Layer 8 of a small transformer language model trained on English Wikipedia (12 layers, counted from 0, width 128). Numbers have three digits each and are written without spaces.
A neuron's activation on a vector x is GELU(gate . x) times (in . x), where the dot is the dot product.

Input weights of the MLP neurons that the questions are about. A number n stands for (n - 500) times 0.00063.
n25 gate: 472460547243508794669356332655627333772484512554571753476646651354643382545690569460529445512594440736512445450437360528414676609480672379429500585591504512459346470607631654603332415372438276390726633658591677598242571283593642448320571588606543706620320508504399782573278400533690516523420436227445480553306445528516459329437570496584839488251665319469329503591480481232682594328539
n44 gate: 527380349290631508633782364400565723411515371300500421760458542656563358658527665285579587584508508469551606504298577565441631410442628688362383343580465651394531547692478572534566440627233758445447512566443464304394337635475402737447351454530466580519508461581251473547586442568481492559535690748615119591595424677392688351603417447496701422466271632311709442549462293325508417322668
n71 gate: 709472688488446621418456847766575353468516327508484272579657405445480451431322597548578445599276428632643594929610552496492512673365564543520508213421617368666575658421450646662588627285554373252675572605453451204500378426571606540316559532703457532297504428608155681565419528529504199500396456370381488687433429325456350455425519453552731428555384576691370390488705403449625445532575
n104 gate: 835468713520594630575367201331620452488472627639472369544528588584768406488448602561327611668599646428389575372576291444455685504464520343708439186575512178598576679492589743624218531540390794422417407573616595413550286756365627423575620608575309576681334665335549362451642512529532658368415512612528484574532341412448377541392421230532480569468666638500521409425588190548300421540273
n127 gate: 360487656394287297382337399444415406388530441644240509321250816271760724667530592317412716419425431517623449517496663500355707886620556471376392422623474470972653520491467470355650367367299397553718712391679363685259394597576456461546359401555606317397458483431630409670517414442466719550599612691389521645768394543625478574372176496757530422466655574256496453555572299538517614349581
n133 gate: 441330725508409437521424616619648217453688462569681669466324525320465552569395547620317780403457590513578371610437080492413457487487504422382333526944393623547525568593484542521462332254682326318235620311348303620488538526540543304371555648359580630364367122500752299431487453587811783443487581542441640396702638449670565357496438575580716359559393355795435486504609281559513529636454
n135 gate: 699521468561488448593471540201668418413290536654333525590488622533749752689431433616458383280256417434390528373447570488500632591496422396757446500451338348600520465717381524459508575742352352642612546508422623444445484643603504364520402680661285496282826578356401508483625492657602722251702479524096685580431318713385429190614424313484644284761607388564714493455618600455333476607646
n149 gate: 492492676594365625539536434639358544524621406618370561634410409303740508329264524798708864306346564480357535554433440433292815520702332628571352351579396285722480444349592414184639427472461520249519420524579459376492418390333423624617393532741551705397375715480424524758436512660634578462564276571457544715398398401627544443350473622460492488327416388422662480473689380555472465604229
n165 gate: 390504433529401521563359308640877649462416496475568596479466415723365404853458396578395710568735547500570181537534768500478214392419243471288853262529578406361685322542512529492773591594384547448483582478449597408423357391444761513759614496588340517483696402748513547306289509496795479463436543365344389557335282343504478656652250496381496208568569534408487496756576438727219584444538
n196 gate: 693312148562466580565535332391454352340423573504450472396419647716192603739519607212256581620396245516568439433296395674312488386577598326535512294408468481718569352387481542477461508554508414647447689757531629489604596568522528504485380329752219365547710508504445433429733457376446603583516520527407543576485366574426532357431435492616617319523735547588790617581427284650781435523435
n200 gate: 492615424617417496524451340736419476500432186685496400565669504472437638487791488727324520419442636533328468665059598354374463471407484325216393537452632426895771500467401597585549563451321598683384294223476441416438516605462750623608468345560383310390480627455311566587529435538387135500516504375455680629472637480606454567698524698590635549500681805632325572456512588621400556590334
n205 gate: 561537352468385344612484420467358748337440516559282371528564569415621579537415624541316416468662414541341604547290553358450414331261500357310451219520595149620629195484579637747484425720532304367249393583492458412547472567284703488616553561656343597439604300435787467331479488483617648335406652899488720463641552751423388579456436705545716344609529677496700490693653512524533500451383
n217 gate: 611471756373448394733500370314294281230851292631336720430508566504509437301644297504691508430292629629398431584463376516330488312368612577541433462627563583479668692496692422632583396612549521399504412592294457301390696534523808379818603517597385636392557541359396525622634566321455484288338538467414347716447402409152172306434399492653765479512483584488386469717512476361681476591463
n282 gate: 748515477439575458553450696638466439577386299482534480481637343485476567433408316364326348638496388631508413422420419565595697457358488410098597410629636281719382515600545519733550574523414311488741523293412675323559651524507563419542229319519359351623504642593717465531675388595721651522666442496531404469317413623512606261572545671485438585592280484530378648481835297489328481376329
n295 gate: 541802373364520586340487463279475267483455656496574521782549359323436794372558300470697590525641445442372089661405354239513358673558253415658466322257635638530558551833585467334625569600533542313533487445367388635599451749500606341496343379590364670704365366228613597534568617487508508596692584566525583368459545280492233428364410549583792551471513492492423678578413374545627279651261
n25 in: 472321249628366284480325385662508391341744264414605338661336589576642591521436541331758532330438426716371484480319593516458366492367451571621549731524705646438392765423347713690325614370714301459667668446431680524500644425579703349508649601647456210293361423590762512422664537471633456469500749395319244442416740488496434537520615476565439586649455574619571385644548456504248480264492
n44 in: 524631376593619500661533460724443671549625391531366429524480561641492412521500500848433597545504410389416508358820545516362385360557344572610492367500169692492346194626200492610561504455404586329588715425638563352411536517607650467211265578428427484655372447529644141475426504584601388500688574334435794750451391524365537342540280480643500290634471430392692521496706305830666355410544
n71 in: 558291404512393373442590542359484520433798473534656444461334703438532107352407392405625492473560634205436465477737331500480681409566181718664516329388560461416554500563466636792323500500458736528400413261582468392739376536650400532380547527500240457731435492716306516599647476682411438648472480527508398320617399590496436416718366442379590528465551334692656415395387626554655735520333
n104 in: 309295552609592463186352585515289515770530616402286531485515500534123535574703322573531526703578576542617444383504553425399679695647264301579649423507381637666313382466386560779511430417652417392659565619410234593449381519412427378671455689645447466424463379409424320412535473531556403456508561838511606601553380326644600504387478560496261439530420401403682554534444515466500642260466
n127 in: 455514249527090650332630443657540850464580615509464564384411826624546720101273637568357580616114590522546646305544460652518577364420405548603291254354296365445691347437557624554644318388838343482105500359433523548556451528659601455575719491535602398464540626347486740546682424269433253465558477518554585339184513607329473289473548598487504718553545627540775564420700671513336584257460
n133 in: 575521446463675265624576447307567525774496533548425380692575296338651599290533521581517649271221656353664599557375748713603677237517437455788492440438419697641488556262273454396349427450725563534541572530654647303564789819300376483686417446360608359584286437311508386619351475383475512508458682546562756629388500533450453556467340239630303284616285470595521605508600590608445207403712
n135 in: 483712487517592127585427251668689685158589483633359390603411500372443760416474693483275441453504578418279602521696616594677595639530478361453339478560452595715641496487688504316530346513639323456416683517534589099676627341588368474669436354648278329526145319599465400382644379425453356496729791671402414584265606693668513452163567398410414774679392439508619615496376508415640386474474
n149 in: 398309551555542465727651449690575845500774488615429618551621271453537386488528415343520551409289640592545473584535488437439663219607424334532428581728793313456594662437592315457508231516527556447574508399267607430511418716452342520695350579523461595552453627377324588572536556602488539569456568366547306386449488429452548642579659488579345620799340316765703344500885457316387500695308
n165 in: 420447324468461640576508460678464520414620508602411595222532573383396633600593699434588580872662214341529488508407220544521207553302382623536619805604249341653629315634469576552614551439651496463520180475589454448724428525678546418552443532305830468476452427777422705405352720471778305426581426323302390546424444702411636392540500508447504279484512352305479585412456544612603424435283
n196 in: 308427734528308651568415298641693552650647392667280385596627656192587413413428636300488604556785496496703631492552714608562605488303261520636545668508508565443424496432266500271411422363330557393670370496364658555634444272447269398639448681381556604577132359504602447590647536496416500465480630640624581525400719564492541430440366460701290394532614606524451453560208386508586198690688
n200 in: 680456436504416641325426759794487223613162513433203522203496737337598549748504796452745333591362683344594620450642370267625413583629308593470377650551491457593397451625504324612405479608360379557500491518177545547595351491650535282504470474449363569613343604517679202535232656549594755341439570646642725438500449409413800367354619461582660342638330369330690446496624750632478474452290
n205 in: 481658295473599461477626692508387488228585667681329576695399699694306528500496552508613523402432595449278477572473626312282319742410674680582452560593516528508500414692428648359347428429423414392392306468613597381440570431647500314458613437477488679673107366563746417540544429346519496394709476664531582757601794617429257628356531496363410294613666401673307493450690419423672523583426
n217 in: 359704585303450645440565339319530616556470419558290332715419573718420169297487526588646705539566383639460636463581699780274626609164400458569356623547500591249273590478684171448340329530378254465327517496328201538730640562677584317568612625699393547409678729452801561461281435607491712525539687427431470522397756358535553570577293632599599461496391696538350345457509420781662606379513
n282 in: 709300525434432442518711561570779703266493383479562244702675533445473515338335560377424551434277426445413394319526607419322593627279418421537381470460777274252412507555729390445688711526370507342428321433445756439444602504400545422645419430489478562478565507367534519365537474530555565454522571211423356598643646511685714635441439722471437448690489437522492404518544558358688344593504
n295 in: 549333431644621488402904235595376525550385463260582576512557219525193419589500343614470521657534550358679787748545616376483583647190471455698353462631563396728722409413448377479529544533492425606573685563355646545504611551380665467345599388276315533616590333375508609546344567573471667464488098484302213602335418591433420585508569323616454613492492529259683622635315670574737533575730

Each question shows a token from some text and the vector x that enters the MLP there. A number n stands for (n - 500) times 0.0093.

"at": 456486427656522448575518463587688502426442537398410462409571421495577545486766391546577305465608468509509535432522427622582438306421353474455445606582514777321515553526442441393300359498672327411497735671550648461396538311604507518662643511393328459650481438486447523556612489534536414480602435461443477500458666527615443518386599476523674473557385517521546328636412666443616504530368
Which of these neurons fires most? n25

" an": 543686196531549478375314400537618512451467548443457530533465496408370530427513668419568490468471450481559573420583523624563710486506628537445475577630447677465413606612527352340517371359565393710465384553584456556440515491415408658477392557405609564559418491605486391641422591626353583399641368553482658447505565430554524417507624506507540405467460515386704282503436574604519672603336
Which neuron fires most, and how strongly? n282, at about 0.17

" of": 453530554659405566572472660521490463603432640440596485560548543444567398453588409523539483240562463509444550351609509400587511451520522568530212446531400321476536629560315522353551474452524449485580445516582428574578507603360354519632500457419510602521435574713644503461426555520514549368337668384665508538575565602527598277460707496597526512599345435328434285550521672545500423438476
The three highest activations, in order: n149, n133, n295

"5": 499490259522582524391699674711614763533455483353442509539442288551527497444513455528496601352586454452567515607444710449592516596368401618502439602642349527537555485369516501517435492602434532521502526407526542489391540511543447485416631616427324475492455499506643499551616633654613496510443390617487461531512567510475368435426448384525411477564470574426596253372454356636621620498435
The three highest activations, in order: n44, n205, n149

" his": 465565445530590489570469471397538415710521556504465421482590305395362592567500504462353531560536493244620579322565349609498644551515575604493424335505513656606526506644410347346401348446474491625357368573636483524512473599427527501573676569462578561463476560556391372571695681427450544510443542462585496423636459482555526344527612543538595428541477408519595263665498516542337607634384
Which two neurons fire most, strongest first? n133, n104

" o": 354525539602565600428599486391652409525407589586539543551488318527626535547535615387539517324509541376697614484614459713486539406460371518536382563615640589610401542646557424325570313414480523686248551612482424557463438426573385396495527319598512368376659695559461504424330598504597440366691609413489532396596370438464416521387519461506404460587455416461323346599402479638503626668685
Which of these neurons fires most? n133

" re": 505502618593522513348418413525734526581364426545506432512440451472483499460589475423474463452423496434587492533540470619544292550420412560445378462526639542488667359388374440321449415309455429573456478388592547398420430505703554638589591466477519459473684629575477519374531421530407424436628457584670476445718382622707570581415510510495212585526576659547523318621341524717579600628573
Which neuron fires most, and how strongly? n127, at about 0.31

"===": 435690479381371508483409437600688474650374551570457370481606390547429431462480493674379525568448428508503525519611383533496445465477579548655534358448531609396511516365474431456566349290438649531515646620481405409564406697339609427566486273419493533464445770527338407530536634559483572571394578549580579479451613322595513295586447752574558506488634464385588319669344605530671496554500
The three highest activations, in order: n196, n205, n200

" |": 502472386510420490281510455428547671420434538460397529394500416496592486715599455566508478499627507537601491195618277379600507570424457579591374482496434581436482473547437573529537535522510597716737400603497549566592523609347516410593456553506315483483563480424582384518396624612611500367464410548411515616467555558391699476671467405519508580591518457574677267441441542502548487614438
Which neuron fires most, and how strongly? n104, at about 1.2

"s": 342584449423544546609446563405481540528424440681612528521507493596477398593403389414498359453443544497617537488726457609542583509534494564569477662414510390419496619556536541531519448425437539457606609421473613431468576481583505676511609497485589285547473492499382510516571562486455437440353585467544594455474453656576529525565430389547538515350620373634386195453584420557414508480486
Which of these neurons fires most? n71

" p": 404290470443567470552442429455401573604457415561629560430562494439420508548625501371564568423652388407532521501581514453463610422689568615517551515400503503375644356565555454393508758505420535512471531485507537454551672538697522463679439434526583407454638451396461420446525557494427379375603473616784465340639408423652512548653554410529350497499521296410384302377456749596415531505550
Which of these neurons fires most? n217

"an": 629491597388572498538333549520526391538545571501521533660600603471544385504417567480414261504571543394632506379641597549545515257379613612526519581431320480328467256606570508374593670602512502636472851450344494582507521613617514493566459464405417353606607472645464463618535437627405500520541546350522563536433533421535424317354370574459366425484586501643611517634217383662362434503387
Which neuron fires most, and how strongly? n196, at about 1.1

".": 611569362466488554273653531536682435535473482361459508460505398446558591415464572650605521513622454489535578466560472434505597555395418518585443596560297553603371244469474606401410581494657625609657527606502519503509651686479525483493421621449575520446464594457660422291525678395755430531461607615503485425494457429442382481298523532559385493527465525446364274441521621594413509485496
The three highest activations, in order: n104, n295, n71

" ": 519523425558506382436657545489672483654469477455398479545465491655483524542552420493499568407549487405427567437559283184544539548490501570456365500469419530430576342649371446562557692531466542692594445453360520483419568513498436480457594565598406521473482570517470534491454552508547503612628599585586593544492481446429571477407537490511514516535552592665519194518417532602412559548422
Which of these neurons fires most? n200

" V": 572416499553554404376562524589356592546525487431573509399548312466372450400596685638437522494606470590611576584621459248661540359401474408399525522374538542499604600493315402641450502385403450479549421524527502584617461500669469549665453454412322399494615619661514413545463329525445399568291476558630509429537560446422513504629571485452503574518409483629590326506455379836726616450413
Which of these neurons fires most? n71

"7": 520447396568744463409750537502516701453522485375477491382409541538345436625358394548417426418528395399541544305618733433619497494496437628553533500475458491488577404492585568493487493540450514569591424623430513277600558541437620509542503478534192606685499549593507389393338619575686434590635626518527512589441572653535541548310439458408483619518373567440640398600342572488453504539144
Which of these neurons fires most? n44

"ies": 420495485535504500453427472282695468541516632461592435636583274518458523330451364355439548495500591592567462509506577465418542459653400578578433637489501507445412644470706400483447480598602489449589588515400483576639573540395537496769407438386446574576282572569559465652421453393401514475430500501551473676458466454440531546418695443703453444432644543624414279376445641423456455473615
Which of these neurons fires most? n217

"ver": 333545466546652567489404452644469491491454472509560485667567397572612516531518422465426376398689577410480588421522538546518530412548419500470445371500568446488398601406253313417497478395490398709528396640539391389592522386366426699452512534619373611645629569537563387524468502601482494416429613679496495419643499467726481440522711617662559426557549683612341302503297572474392542437489
Which of these neurons fires most? n127

"+": 421413431549564519550553548365434574607416437420509579614506523488421507459311469546474634331577463545457587552595561489467617566461464630489339411684442342449440584455432501448460615550595750503609322482374614582598425492536604555555369406548256445605290545465416398471356677510501446497414476635626652591441573448449666443519702428477290589336602445783575359335349642494506593446581
Which of these neurons fires most? n149

"e": 595505557471485462481457558376733336710467605283439455485509426422533482447555429497357399526564466424571500208525616445523456430459445501433586514577503500383667480542650334450582495601595491499554496648497633547501786359378478547599558548577354517624465546455481469646378567700504516422579623492582389542601480492587444441435624426586337668558555603613386284537482566388419451420439
Which of these neurons fires most? n282

"r": 416467504536647502513385549505389622431556536503442433534473416455509389457480464454292463760376599399503438476512588436694528523511578617327459582689433385183484556348353508471525473502474570609450424748607442536336518582468599544443485723411244413462629636448606529395552613305478478589552431478499622641515484546569317551662362582427609659663410525628472334450522508591631502521585
The three highest activations, in order: n217, n25, n196

"k": 541377499470543617340547666525439567812534542474638401450554494386518632528581563545374354481567612494595506364616589477506429514634374608453347397454423545554525546380514566509584433527635444637514493539505427498506507505506563477435513668527428380507432643486402577515441521500387411532395590557455490400336498380455630461529584413565370787426615605435494274576504301612491591596231
The three highest activations, in order: n104, n200, n205

".\n": 508583442512605434398542402551656470419382494381396349505409344369543567324568499646674460434487556559460650453678400616566571345446863526481633433324497625540498445359377571472442450521599450494532552408459386631537602578424485482498588494557632433514565652533508464531474636445674383479601509523760656451426510394526447543368500558481588439500517521424393266498510568415607464486560
Which of these neurons fires most? n282

" –": 434544564543580436409611604425562581375476556487336471590518462615494399573574543568535631311567543340452520360644421253526708691336486493523432462519267558511522476573439451536521526681547459575538423415420528444545574522507512411649664604589366576530453590498533316409600528347671543321347482607588437481505502466459575518414442554513515526406597438591711268581454397688391530494490
Which two neurons fire most, strongest first? n104, n205

" M": 529418475554450506339564424446515554609491579709483517372455427433514297459552590455334361789622552523536594613626563543571526408497423512401552516208426509536575503455400495479522426395493502574513696546588438475678481574602501432556300558441602562443610472624547544432658457432368616624443660451597492596641445432448318500555464454410413544463529559439613314397362454710583595284457
Which neuron fires most, and how strongly? n196, at about 1.1

"art": 435513505568459428637490489623582691572455567273518342502470329372519429450605433391646400401581439313494514479552459271556631484716556615453257682447330598427443572478564467295463514607477539664575574573570586674582477433432555455544467416647456473589631427326592522534552424477409394518371600531526531470525606608766433678520578507395566480529388457572593394771271369372458567455384
The three highest activations, in order: n165, n127, n205

"al": 456624506458426692600471567458422537649302577479577442572527584538349463404452571488515326466514472455493563588684448564531310507361412644442483617570434446574530492431545469333473440428543638422395772515415632383438663869577475478527528475430338350512591576639654248478488434455502611573445556369359502656519562423480626379479742529510444664555666399440522433339390414491250605615355
Which of these neurons fires most? n71

"ack": 425346472520613516464380502381557542502529512402586402577589348600463543421604439474591379589658453344379541263445503282580591559367504600476426434490514538437548794410530518584386527517640213508523548501446556433470591535613485573585441487428433645670388551417485450636598636602617355554557666410521650504458517487612601447383716476297499580610531527512425351513354400414555606440442
The three highest activations, in order: n25, n282, n104

" on": 451343417563738475574399525459585515417446505374697534623617441499725503523602550537427529459438544476542579494589497679550537293492367476397391445528458429534501397332420297460578424453437463615423491485430470461426470604392365602542545550473429459562713578769397521670437584459567443440693449580352463478798473311526587534429579580520359576519462674551583307485540631542393575423472
Which of these neurons fires most? n149

"p": 379471472667692477491522660443398575823456438671495556502673467400493431474464463489390556542625631348584547663583501482522546324529475592396462559480250397445284338686379481413393657628487464659639424696532561373478407574570639462478469355515444404492646614387494483260549754431376549537434586434505558595597287532598439539611548420449489608372439461570498409488480483639409363446471
Which of these neurons fires most? n25

"ic": 407430702451521383479547674477501539542544638349664502501504402260393391675489556712439358570413501569715482401497480617571491345474623368442438618552354594421624387547413468623404604544594579551472317722527741450517590517549532574470594376634413426549410486636485332538448595359401509452632371524543576371409638514527471413328578391553390533470583638607497351670334631460399430559427
The three highest activations, in order: n217, n282, n44

"\n\n": 455510480376426466315591451534618492508381498461510402438517412581547559499540483578472459467564538469417631686647420603499542582477820476414570453376517546388477519423427426476588433406589545626421557605410422692451416479338460468665584372594389490478517703484407529626467462505566407511624513567823629597540567542646488327438460482428450502558678434339462275633422616500381516374519
Which neuron fires most, and how strongly? n127, at about 0.31

" A": 372413445616393381405437521466579509473504581634493503523649504492498372471468636522419499531561513474598678570655612425561443605409349309589476454506485539557457656609335401593614515402472286562541503477459428444626376467496368527720385669516516429522559522693488545517534506451522513477432514493538446409546491508644305635382454371295480586583660361622607299520553308745593603517384
Which two neurons fire most, strongest first? n71, n104

"im": 554344352602595532553423520475344590356488385497581487313666456536535607484473557483394503522479352488452549331499562412619583588507613524528436285555463531686569583295558467686587515642566491613343429437448433499412637536557480568437424235337447480496549582449479419387470461375490577580715494492420668435688548599391340631462591426539645671280379504618684332465591496519659606550551
Which of these neurons fires most? n127

"os": 323465508513523597512310512507602483499498623319513416454647359396584430614477364493542395575378615447508661425489523524481585569589529692368234451591603693324670357346467434398584461580439589458547390318422528666612516514672355521309536457449500419638656668681527458548388512537349302425550626497517691570550496490714533468602529468462430588589405352571562411561295480634442410488568
The three highest activations, in order: n25, n165, n44

"ot": 498558415476568485716601694676523424532367409570524376506614601627429681516607569443470530464481461623689565359509407519589543450624423573420384476493633464395539580495530635483517353567424492520490636561472565455423516640574335631610497447437460334578522427504536528358550379527345468528484518272390588521312575445502484401602484457594398479452465514494466233473454518474636574608526
Which of these neurons fires most? n282

"b": 404457552492719537458601529585666455586586622586550501340581491346534264706393418454465379455321405438552519424609462603603379402527359485537409700500481562427602498457551650542331591489515466580521478527519539530446466332462462582591407554550261181595528348487474589609528672434659489451753444524715520332462540421522574480607564448633600687454307536373593373605526393390548429422499
The three highest activations, in order: n25, n205, n217